Layer 4 of a small transformer language model trained on English Wikipedia (10 layers, counted from 0, width 128). Numbers have three digits each and are written without spaces.
A neuron's activation on a vector x is SiLU(gate . x) times (in . x), where the dot is the dot product.

Input weights of the MLP neurons that the questions are about. A number n stands for (n - 500) times 0.00075.
n0 gate: 390582583519589412500568635638513515666463580583532680372515395457314502536641341384502410780443512488520481617386332389509490613470648473586436701357283611350538404283228407661505618452720710678473560601353628563666452528368429385227393439355548608348292507517357477537448502487440349518420419541553403368538553643633326403522641491442519253503719477444465518617527360440464468340436
n9 gate: 528383191319746439577571414284460582514395511584514582634498430428613472382350489393719518372280413421509369510462581497597458513446438581628504228564437420242677506492332608461678449417406216440475569542526310320470516397545555517437241376652513385548389396526615425510558527404342364511608544482335406624367495496469356399349320522691536528463442577603320545553589336550210431367495
n38 gate: 323505537508510372578414436421704742341172493651605358690454684611487671506689458375405437561508660625533648368474673624461596681467264493651444656496373658511491664402432350438622521375431452598476509408573631461674523583376541635326408555513331483631342499590631607736695446673442689689542481456482443367526232438469505654422543289276641434444534535409629480257393576346415540727546
n64 gate: 599605497535416524673245478398459290392475562493720312469403503611402522588396405361393469361290611706549374450574653494354487465727402576484408366610564384677673652590457561490396688506468537510462493568499514550416387531463561667711776512467180418358542620505514475450328550427532465539472515565393415527464469507559588423497660466372785503322374494602514474372439661513448384525508
n82 gate: 329551585395575310725608476470489413465703348363447597561436534374699492511676299688315497576707247483423471674448354475551660483359496470507649465363751412520410450462619432578480465495620340587517695355645770792611566426491604561443640528389495521659527517551542420734433420560677640576314346530373522586455587382504335383649504597497297502517689539560564375639500312497622618551320
n105 gate: 656516502668501342553367539476543697611392343587585441632599539658550366618587553691572491482411341650676588515571690872604472587575400566564485575734302401621532578445435358492428455568374392540682607574600544525476562647148631551332604634602536401400376541515605245549529454525358335538579802480699421708529491402463487538472645488373702589500586589715381587303497751421663624366514
n134 gate: 523505512601639360715311400537451534576326497440517491471524673345637611530461456198484867556378355568609576547470596595432625676609439494723387472459531457344513583660623467456594566707571686319311451639512375512557390512257500575505484732456302529640781543425536441464691506138459594473587447484502329546310565647425351352517319534148451777515512549620481442467428503557421633418665
n136 gate: 643148613609468417552479440420555560389479442525428490516503562402607531440417568444660447474585302423442537483492605764447455623671620311410326424485471522635373643406521461398607307476416335539641565459409738588519600380485508606526495611500557425422546456513504576471661531547436440472385579432469593651514322559439402415618641406502672450391559589480410521345471486299454673386541
n151 gate: 555336515475646544542628680496862498547465510599399374712572555558610541658324441334673253766435457633518706494584536763578562589809572645577472161457542452305590471451603637521465567464541417293406553706532488492555507350370513551180263497449444424517329471341480422358654652393309587549481553400745478674519527375531435528406711479540531526521573676561500605466275419509440729539619
n156 gate: 386598547519513768429318424664698369452514488428437493594510412680513401483425517562425423440529452551407601499478615657432636449579528454465468574456590629600568686554585467545536389487719768646439619541326573513661483600583658736587534474480337513459602478611507406563604430537453555533352479392521551423389518796588481385418391450172401578458488485555462608393363469089449575686486
n187 gate: 370511517763319567531518592471469414382465565649779524441512643694541585521524452637691601519424547506485602458595551465541346442693309650673594793561547626767377665221507312339335552503531691729463493442633888390560652297446427391448607421550346501352378378786301602499699461746537468673512601527510512410750326628280654779548712488284553331517476504447582270172429593510688510408571
n202 gate: 366489545504781415581552578502506493410575280483453783554502379509671669531637516596445588339503393465433609682441456672435435473515601544335283605228562533276549387586619416422498324628392410490444536324689428496637479458310510542581565697653583572470568551433592499603658648376367363486566363481587490651750626451572507421549484492480411682431409564623537612378605500358455636506428
n203 gate: 415438715521471647442472578402478530429320379380387431451661772551711444621621557257600432273595476550458593624438654708262598443574604594650314492327554540421285474407468316461570532395479535477523561472573499509578654456521527520477487455541487546663514465436377423689567451404699464634573422648650580493387475516443429620582646527594543517370527448680544496451451514451605570550437
n214 gate: 433460454529501677342587569512503724309404467579510630560440582442452566690497500614557519301302585502279302348676587567332620605684593393472385189639302429603398520404307598593677448494463246676716428544569384406419573507590457565569458563451532605661301454382554472499406389370633448279660382496539719590619384533350492671516583542636357664343411364885497429590561603526592491562404
n218 gate: 503310516398567743398587515445460424480499558410528624698466513622555425491609452436510600359350498508564465549512650665526468502552381505751563169345516376375332529640410530514440556505512430319452433557542379312354509630619594552538482665316361401383298596493427668620497451329397520600388558312674613383611521595399608519604431707716638549424467646403583415395535554517450550533554
n239 gate: 697545609450386589420663216470452562574632490560624358477530447506672510616347477329399498503451401416601449558404496665531344605395595550436270779361496441527575296392495458292463421326272572594445314444411450319402507238460509510575673473446588665638472501460796469405329458628378549509439505633445456562583458596859469446548348383444587393575534534452354417648568606390426473476558
n254 gate: 579536439543491521615469465343531525488396423394374674365715440514617357600467441514472518284578576368421495656437530458361596598420385374214346462365302431360488318704649535563607443415297391686413517350552273528586468579227322518466535433626639442507367535401493506470393452524540573559771488253263598564429579588585695407738335684442568506397608542460518732535427475529364542512406
n255 gate: 690690616574435486580432491702639502630542481117312764279477381545644228485571448659560181423637342344610421560602484684525451446437554415331648472528624693554433348460768526292668488548690521543545476545520605669583521616469479768517373581436587693426507289460329496528306392430617254490497452374646657701427776258558343573656453633553701404601476587613415364640521439602560536301277
n257 gate: 406590342466380579376494611639351374519451576520462566625422334502370370554420594475715559588395432635438678580597601382478559390548484393590174595415306458480440515389315582480339475470448309466436600210602506515411520678485755340324618487607463400552537559303496501583623371476469510396586445572567408420583533638494637326602580558527247503342648751587564408481537517494305467537587
n274 gate: 435633535606575420603775386412707505736551459585286570344406468500419531293594528474242631366719422558656461642312615716820359328464518507360530530285677518499746701409652400318510557483575777471706559764447632637464553327563571613495410473489424571521503550508578386455395614698517512387178417569502617567535532516511594385628549632429520354476674558104411436717594378459492559420387
n294 gate: 607451490529717531536668469519715607518438637267609493532548603310355484508538429496732425451452547522613385560594719557581714513389342524491622600490415508367668732564447432583423440632502442637547550697510482568710643409639442510369374332533579542358323422553528609535463576622684423459494438633488664344380501499451463608262456656599574562570488482441508818554550407335561562339363
n298 gate: 548768486536630489396468357178510386783551433506389666592480387501611496350206677492405754374394141451594458641400623575614234412431672469398499496324586637245487338576632470453466414340435545555585555513664421480786571569436366636474606371599662387446564500480588547512537646485285414530355399513652425582634602375465435486489565355276424628974423626410501454361707402521637410242549
n0 in: 350613477539612262542440565545450498626458536607422545289578436390451613542481302433377406617587693419364644660389539383329555445484657390480405706346462549548409473382459406491549592543537491658315530528254521587622472605221466362399372565487553878284384542468526280540406435329404560533336387694615356488483411757558388398573582510433589453415757656524504492601430506500534547455490
n9 in: 432382426355478495549518449368307511387693524302320646598565378315488410202344465464561589425494350529242596611452462415489404557420363350551468509621385341424617531446344332512415432383290357441466275428562382349306581518521399448607414469755536482635570361461654628528354664494559475442508694654443516540470490636659441491591288599628452570319368637534546596580531656690229540624550
n38 in: 481559588515466519764559603510385554556371377515375323518445616515570487729628656350552618359286467559161680544645862563281485364594505467733499725499442532328202581406342468450331322422391589797632548382474591499494758637337538326507360669585518496563402426400570632534538519539573691632574442762601621479839389486350517514544534498406680395322383559555617374486484540451514483537573
n64 in: 310451563451341479462457577572465487508444600566372454521510504503600392465641403560505455565496419430407632381465398459233411385689617450569464484383497568383236535441542519387513480519424594427486715530428521292334545403562452458547323535477489526581408504424639689672577476195444672417565411395620444540637514616466704531316518452619451836503315399655587664595358609496548625740441
n82 in: 443523552503591624485389422652426544594449781594385393193475292628240284328678541443431443515685504481432515582650594535400626684474601534360594490273475451568600312624516424414427520565600753348410438492441476553528498491432470582682650721607569494496559499355484469558447537575510604400485492387648672445527637370479745364555323363407660459388551370432331680580446734449474385522311
n105 in: 505502518323689267324758350639531598432516277307502463444331576340435562488411595598500600504537514541475538645691364503623400577520641423742442546430353378449664376425413710667723438531335393511572484438514603399411615393502409547565534281602391387357381443755508408623490545638499628490415746643514622617694382433444481342352488297593434504518532460431605524522505426596596631502463
n134 in: 448500529492640421646597389568519506451529626546306273552281528438387550541363522522450729669610584596533517473446415542467816456362436470535479478406516437407385531508458294509602777570464547559407721514551438326759540434564337643539399589416456721649499673669353654539534327501542643451643290571380496220450478522422557543273602532299448536347517388633299620423331438376370482641681
n136 in: 254602471578688660510467548473354609482569544309504483478570504512568554517415539527535641342413505552396440584264511573645406435468547747487510577471436410613606311502541635654635617498360479575557539522417191592372470568531516439462485503592392591488571413538447404340342490314383419465604595520628328459502469594562486586399413775440415502575194609587698566572454560568566375416556
n151 in: 354415502368458518316475402626522396427483332268508444701283603706413717653564377435668386600585437639272593520582507479540429577627482577575555359621404288538542385463195447734554439540372380522551622421567532783434479545448260577637332443366491540391520471477655619440645493514465365396570496433426465474511402370407415476497667384480378299456630426550254519557356537506417535605436
n156 in: 373674523477590443303524423640622296412464470521445652523490391502698573474439613450451432309686506413406627594496526414433342485560488385430458784301648491520177459565528492446504189395406553642498386422499433571532475514372367515644546519710538472745609587489547693415524505415598613489350382528822479438741383717646433500607626457566400587370365575544524665460298570303305798522558
n187 in: 721609512594380526350583510605637358494349430542682430589288452478344547527671438568515426363533517622357582498456358465396595503402219339310553567695546488724351446493449212439229312539408672406631514395564556849553605337297280444545701412639472424629460404377266671549463516477581663592482357487656673463706249511425729602678680396352238430332580372611759550318453799419559391522624
n202 in: 596694348591359446510593652481409399580526363513382505518456517533532548582609615441451494527466532568450329455533545319553505245434342448483455514539440566491415393414747471546455551500568578395316486338411484483398776524428677547594242628666474555328526478505434610753526271413685592463452453557482671527404432302351523596463537922617423480562571553574424484452564293454544542516595
n203 in: 711690416524462469528540534749329380546519527582421627479497611358478571798591366426461345509545594621708515583427562648559525463453413511493516650436478487464502337268486285524232614439688555480411678515568609541418424580323440371520505574475551565607259412508369601440451456649646483484663386473470447562554469510486684560451471446339537502515466396453536630391555693505368539422443
n214 in: 552434390408545639355590616328514603524462477445522564537603467405476491502630437492572296425407565562232288365581528489246720531519682503358592380402444318447197312607451360555630506436329250302589646480500410414376664635402531374555379506854542613500405543479549557622323558535441524515703593425520605602335529505391426451487439650570495611456390498681645663470434559594407456511674
n218 in: 508545434337396519526647478582302518545632390497646454506386385464562464536410383507480509470618553519446543355595556479617264616620410655661613463398544414424475538543561413589352578511318241364318459549763482544312600512392776452464652529459433550389254472595489693742585391594656561554471566404517632333729431527506622576717438487658654453489471624424688467472545604462596470547507
n239 in: 591728262346438609365597322602532581285305484380457461540451460660481558522431504542581346552415594517406514570551484598465805483395468375596552430384487413672569536381649241429554425397354609434417401490561516541519656512618662622385350569576553595498440371432376468681523455573486496567425572560467482680549420561389606496174343552490480332417563485327557620547595477486443602671369
n254 in: 546646528393641496605517311423413549442569662609364351602509703639587681623335598762605513545584440550417428523577462540312569352481624468449531420402547495389266616486732483601548450432571596611531561491405456381543644770549485556538389572326457488613589201490674442443754505546420506491337556447623281585580329633314467435444695652637552432690669553439494513453535510461815655628539
n255 in: 319374691727404504689310714509573351532283515617368597424611431298587267727724393327588620528650263617387427485459622852530595446740636922509500511344474429535421403634374407459448449701458514586528737388534681651753640737381513486348695585660505539290385535544328525419480472350759426438550710487385416531553475498563628789525532630306624597312421424596350386305389710412659518539549
n257 in: 510438363556424601536577534413538664467537372586512439616620615483732714492207450416489517333393545197401434486381518359342363743590398473456328305573521673501307452628354560496452477422298448332492355570503354493393491402469438561829445639446502566465466633481605446456549537352382423443433427575488503522475519538517369455486414507609561534618356448644606519629603515604501323364619
n274 in: 429522363429599472315475616495797479299566609639499494549559496460488798568435588516409510571628673492595462370348500527640647415459487357654604577573493674253662656288621503483500540509630548309329307539437363489434406611695758592475336519283406562333673462553504429338554689384424488494452515650483561368517462425651495434480564334505537460738637632368587413576618406540512505404535
n294 in: 485378445404616351437587454489610565468555552374678322638528589356546689434420524550584359478402569360527623483556537504421543594389454352527617493703389454428686820630459497528634398618584449654399375525369538479602522579658251452417352268512632511448359424472571455393176617541562535420598531539407617225393525736504398632415557532524598694303324641587408699543350536380429669475442
n298 in: 558585633378618532408514096601566469368484597504560688324415414604372532471228717598651481417349382347565630450564577439482495600400650267568531476472511534605477550487340296593386463423506474506667480553645554331680812743453502405377332424590568669512441694588508491677412465607285288550550578590664661472624522657567563475508445176593411424594488529462346525699526514435633398426487

Each question shows a token from some text and the vector x that enters the MLP there. A number n stands for (n - 500) times 0.011.

" film": 548439663548472530399628324552671463567447472695446527494509466285448518491658528465485523469462653400462775707489471340369569685567544464313447532395469515466567498400435555361454336548441463544567306466430777508455261413472508414409486549552720538566531606463601652377437730519572538516368566603437567491687459740467606477450554607494312514378481641453438491350574670303544557449660
Which of these neurons fires most? n187

" of": 454544466343702273412581369560585459591514395503357445395297432465469482488553480507590516497577445637400586863440628367435536385397434481451375451506326431458587419481520565532492532472335485354224398549440610512468528567530519558467515610654407415501617496422636406463533431579587558449541579500499395238514455585456568396598443653443439482443620496384460409422446551462455522561669
Which of these neurons fires most? n134

" out": 368416533471579131450782541499498546503651530389491502419521449389571523347542412307569513392606629481464534592539439457466314613396622406347496543453467538642492646490593816339485380553570376652438544586487325429554520467416308360363596468431536495591645551539506367561389631612350372542347549645603568501478303685526567485330462351487665449600700515577400541560549680426498481536432
The two highest activations, in order: n0, n294

" is": 624345567420479496359587441521558526520569502507404487494401468475511485566574504238601409298697427414427643777432549466560541387293540404526327489434409337490496532318340586473457330288577619483531392504512611450522490352494497497593438567663747555481290462535590345449437533448474489508481420587609333408456380595550497536503469704448728466543581571245522468420557542299482551481477
Which of these neurons fires most? n239

" E": 362543510436514314526496448495458567443672579524519626479568532551410425665525593482432467415578516577325596530492220665487699450576439511500471708574472637596485635493366622396267333299468322528424395437519363464532310631512480449505347402564647544411592531385510467497552465483592415455555625492692187689559528709462529638506522433471528432291500614539637512543535594472503510742372
Which of these neurons fires most? n38

" by": 391445692393449234418736546460440474707701472661574456482467403506357414460519447607412489357542483653430629800441468650557400601502440434644509520518306472453397616562443554351520406599377506483304438604533539478420571512429612600627471457644457511523349562430730447445398443595612461446444512606541420299417554506475719452576480531450558553464634464443592436491573549435500541555454
The two highest activations, in order: n105, n218

"al": 258480486583588372378373439556501427448343533640347649309334578327413491480386534440427608480400550483328595506389427784295439328565382357447429522556375250435478579567558346528439595461472481509567492373506564386398527555622493364598605468598705435499736539364546706451458497478427523366555494726419603521660618510508529410457600619477476513495473551685613526467447561412474518761363
Which of these neurons fires most? n214

" as": 504197483412582379581720496396575529438604335638509572444388511495551601455435486411416701248492336491524536732449596702411587567234496438669472594458489394519485469476682597440589469564511494600306428532408428660453403685556417371483402422434513559646346654404480401583421669663521462364469402599596317411475472469581474572478517584411587554406538645456541404473497460558479485463529
Which of these neurons fires most? n274

" H": 549569628446595502540569421425508539315489557377467604546455513378563537583465582813424478599441441632439602576570488268414357349407483259243449297491640403413462387425558412474313236479514311466411479547540527311507431346521550653479447693526618495442563376519492472462535510546506395540428477499663197397559430699379559571458435420701504451481461520303626544655447597619465593476519
Which neuron fires most, and how strongly? n298, at about 1.4

"5": 450354428453593333400491394614578390746652631330454452577415475603432462520378395504434469396549544516392763503511459542621347449436549414490555511429491576513411606568648370515501404425438387571414425513580608450583402588377548560429691482529464490536330536545616627476618593503628605353490447444573490593508397514500456443808336473592588574395556508331740431388528665409428473798618
The two highest activations, in order: n218, n156

"uan": 368573368473467405509428426425510539461693564648471593491507417557565589430428509385509477469283662395485597628522454609381496454501455319327479538471317342308521683431557276560517471586295493427463506357612543481456447346496558518871446595645588625624502402465549590606573368470545470334455504466575413577537482603577669377395611507566632503518399544414737528438418417607456536649663
Which neuron fires most, and how strongly? n202, at about 2.4

" from": 580478501665501314393704417487625495625532436519511516502344487548546482445557620508736553477664478594639569868393455444495433661357459315581514474479383355506458427540466407346457399496322414536264524580502486507430503482482492668504465599706529534508443490436553354395372576574494438439409519567498570333392422556501675392599544570377432468517585538512475489463506623570496498414537
Which of these neurons fires most? n105

"i.": 344563536659537379346508449565636444449437421436371631388419594378673535534568471436432473366559488664446524772384405469556324591471610459373468626534531350436368521432484334437491476553522540506533497393496592508489292523406435576667553470528440511555405452268581394458359413365654447567494449484521467656477398534576680417523620559433498412540428436546556459336428480437402648296329
Which of these neurons fires most? n203

" |": 513480336523501489501719488515531315593561530596616387500460577329550493548449401520516510500373588546422494893481472542447449555562474525440539426564480299532469553566523557454535452521328389547479418472513607469506515571385405463472439516434598599481337565420542595523439476472380488490588529401574614418514365539537563660518550543534735523422484623591556470387391564422490466446614
The two highest activations, in order: n218, n214

"ited": 434442638539634194602555545441549524527555388442190467460328404458592507507647624311521570451618743578414695755582639535549489248678412452331540502436451367553578600741551486514417543460572387366497557448475665581503509610412480327377517484596598521478509451431522468402665583333437387472495441740417535598453664579590760392641486486428449592486456509458435567540408483626457427518412
Which of these neurons fires most? n82

"b": 402548421308745405464658294471422518611705810466514404452279474394521636580644440393707508471316456592320643482397724561466559235601622448471479493485469509492294437466348396582520530446423535484456444417505359383463281541493374586349535522565253534710625425512621470420339412656616536445483441371513622575450469670502532365385495485607495433411532431533581516736524754516468579561500
Which three neurons fire most, strongest first? n214, n9, n239

"ject": 425537589591252627569511463415459449448431499564357502487482353616504468563475483551153577516429560345477668699408486274434206307523508582249513300580434373441594631459427635496543285506313443374616429399500400596437499480452410511376605562519772562743473635402524529396483566517400557512471436475414428483547360606428651303454522515577362422414430531419435572458465569500525458502568
Which of these neurons fires most? n257

"ay": 333468522358428470492414453539489472252510583495353365450245457413487597336349434578254391543343437397496536634423509389418509690526597530488473626626442359479364512473849561621538653492472512380476614483434542472501515474505509481498563566604626659542419541397509554575440512436504469639458415759501466581463281650527512434400476357475390610667501475511754615498421618716373616652596
Which of these neurons fires most? n134

" all": 488298501649674444473483443493545524621454512495505513547388428218621441527578650440367717361302688619454619648411507514499575489340396474428463611524418433597568332531553682389585436413455399567459438600680515366605540392442471460385520411433786406558595472382485328468273546623577512595399569550543538666309497521485670324498540410494487431467570621523547558315474836679526469506481
Which neuron fires most, and how strongly? n105, at about 2.6

".": 439506625624475338376511532554609432503369384373384566367511567315548496458463494483564507391447482592390556863414493516573362505413605437487423620559515473511385466504598463400580417585478522508560413451560565530476458533366471527660530447527548531507486492277567379438469484316661358544462493394594546630428450542540532440605596544444570434424470480476508474457451490347450667304281
Which of these neurons fires most? n255

" the": 480354611510343417481570458506549460541417400576427463537525444298494476513521377519563528515539513567509677909470472448474583355369562408528533482561478389438494433366380455303526454452401526555436392524552530514488495470544524534482459463665566485435461476303618359445428370489551481138412594593535606526460506429548510470549406542583536424451468593416503519428457566425451521529527
Which of these neurons fires most? n239

"ak": 523570712353436539375506373460466519430832564461536483374264476382603644499642557493549520502434525474407749608476349395274370386637544392528582593577463253336464740667380507605512403482618494528488467475496548307471560432629533422653490582610480529515405334347568539447576508634399501514538494683493578573497282626502519573372559528458463534471411390531720569344588673417392599453499
Which of these neurons fires most? n187

" (19": 538463498587509280567259341645488443655477666589573632402378476623379520581388593583412332526700408454585641560562563355515333570480430564482446646275578494623415433306593595242397292454416433508270434634458554303481385667496541519460470511705529418488429328475636545495530560425594583412564534362607634492584575582532613585543540523558481662487583544402555581463641593221470509404603
Which of these neurons fires most? n156

"ian": 424613438467554238502405338547430505456684458412501496345477452465474484494525572538405530334357646440479819663546304571451479618589510588401405526562228315446496643476409483447448413491520537487512449368670525372478458443468537589744423516584386504495342461547656673484481422441475406311418560596624653320691548552483520349475442590632704609531405422385594497523465540600431514660594
Which of these neurons fires most? n218

"ens": 523376426614454601381521493470392560232629575521489433410170424517612546538587611390414566475578603355373601554536388715368480170543597359615441450534463460411520469650647436621452613502466428580539557560426602682487650445468426460395469395621759568714515513354491485451446542313291661281497415590529231575446400333522645444340477434583475630474398427488503623400413375336479512559377
Which neuron fires most, and how strongly? n214, at about 0.61

"ing": 358581634561599404414560415484578491546532489571416487481339367343503564292456587367380575530503433438311582827603541543387428467391579476258465569537427462535427739416544516512534542484292491271469515358488719528486361422487434435511499407455765466484543440421543537509392618513487335521509404534620549535454576619501517417633398488512587496540534596524426513473552676503451458507442
Which neuron fires most, and how strongly? n298, at about 2

" former": 474286659509376414506613524502590454374473385518287498584560524337509495455277591531407563390509593626557831796556624424482370589210558572346482619519388284585571433497547523299425333526476433382431587527570522508547587467470534450476470477681460548611390584494568490487538535592507390385555629719513429486585642511503440604547468606562641484377455481247590482491565524391468457548606
Which neuron fires most, and how strongly? n105, at about 0.88

"ud": 438558574519363453373592447467502479488479286740606410606444505431740277454618459587419473551519457426455630518554550251566530510622505260562487737401483235557561630355759480518408539545506464411623535293510348419493327439429542604546563622711494602650448498559645467509357547515330482370570528481471306422585581508476483449351665438507405743555421467633641537708510682459444501719498
Which of these neurons fires most? n105

" Act": 431363676510488468559341486628495484394525497513464671575389404492281461562521405486352460561838620276410504600526540601511428353464487525339430405489482659557577605497514640563457355576485520307506287363466368415411294675490401421310595623695697545402564558502484446460406432457591647534469638469417365438398521613507815422349578365569484601386554488545497656453449590758562570364355
Which neuron fires most, and how strongly? n38, at about 0.69

" War": 543426708509543365435572435704534520329447566547389462520417465305432450512527559433657397574635489461472522611573619426512427493556693463567573537422522563534485414205660367562644288551529291524329283403487328502507352576519397364377523544715271546465611613421510445545543475381572654555398586436488364389517447644474565437276439280566412588539544529359569609538405628599529698784584
Which of these neurons fires most? n156

" Gar": 491432588345449302531474370569596520346593724572562415320650449470564589595347538613685415435508586554361495483532555522475324586446464557561541490531540413620436556525406437378483461665557449603263504454419462443519788518567510418575525434651556416579725522481601526538349357445359532558576457744477335617384381653539663563439522682475617639546422709488703472669318651673426667661412
Which of these neurons fires most? n64

" She": 196461590563522425583425502420557506337648575404647642311587655188343563439570508495450507443453482369508398593523556396520582653640591469437382638465462564341358579370653525344542308406514478698488376591523637474496680547419516512418432350701710609358482365472572523420380544356370470485407487704607353507615286592521420744467448559487399457512516608429476458372501713521495570622468
Which three neurons fire most, strongest first? n0, n294, n38

"-t": 516609559560651494331727506405390606620529586405579445406554600354640567603581529497626515546616618510314716521538588415327315598389501499491486472574468344778601522561399489670353509373564392558485426544490416399547309558553416530518466568574416516420286395451644417346488472583587524293588426735572489387651706633504470525510423279601457479425489585529511582719569438498539485556463
Which neuron fires most, and how strongly? n294, at about 3.8

"y,": 545542575407557463478587494607503429482408426480508557477508457592553571471582585399491417440687550505488646920508513518448531349504594515541393551450406432505428506472620392509522484510503489441272422550533677507541487466379525547453429502537723657498531551344595488496602361495640431453475471799566352614508529554563538517516504387457539468482604548441488375443439494450453659492420
Which three neurons fire most, strongest first? n0, n203, n239

" one": 425426563486673591453563667356579552570452547414421513506261459236439525386445660258633571242528521464508589644435506474398477543509513498373602608434608521482500240406552765354488300433366584545663465607625405437474391536546527423355453436608651414318468430475488490442428416568627532499486302566441409507526531542558576346543268452662494546542435692529525453375576596454428488622396
Which of these neurons fires most? n9

" years.": 456467651644500402412469444539649490448364361281450578324526483445515567486516491482412472358686422594386501791443465468585353483399529502472452617520566500407409429423462360367569400632493535543524437491591509573531429468293490596643540406669502522456500502269608382435562527326651401608499509501624603532377448596561493471513674471391615426442399461531523503437456533305420660295370
Which of these neurons fires most? n255

" Al": 397395512412615169517442530543518583335514609649445538311486542430583486665212358549557611454479436405543413519449497620297405243572530385548441560549396410467473575456646623433479336627339390680504440290515415563477655532455619532607512473542660506527724584441461642564251492431559422398642714463575245397505489408505688595470578505537406481471640522468679526646515537545502564511391
The two highest activations, in order: n254, n136

"ed": 575556474313716402520638425480535552516477448565476456541373461241544575470502627238561576465508402385426611760566650402492337420280527471242593520525369403682495572650593506523434526517465394302577421363408470241475522485429558490485649455536615373328509560589498406435541561456306447283573562599482516544420522703581520363623429333432442490589558474571473500508536489446423421542483
Which three neurons fire most, strongest first? n298, n9, n257

"her": 559477594477403399563686389390544517430618568691532469388446392410460445478570540426431380517512549365361584637526714636569349295467541717526508414436518298520384594492533603570485306411597397636349629392490606465436574531543546457586547559765418430561652547401663546474486578504394438323528341621507484491777680458532451399356560460419350632437427535463455674820509487542498579777537
The two highest activations, in order: n82, n9

" also": 545200520641576186525423500533615410531590518539346442512358406490441568408444456371507518576530646530477622733450609564530569494517469498425356620453649491563413513425577588528577488349635381600611544692580450520512389467518595483633445548628749612664347528456490427477360460364479435413402433641596376360373376375593393489398492589341450491421541636449388395303409437641533444610372
Which three neurons fire most, strongest first? n0, n134, n218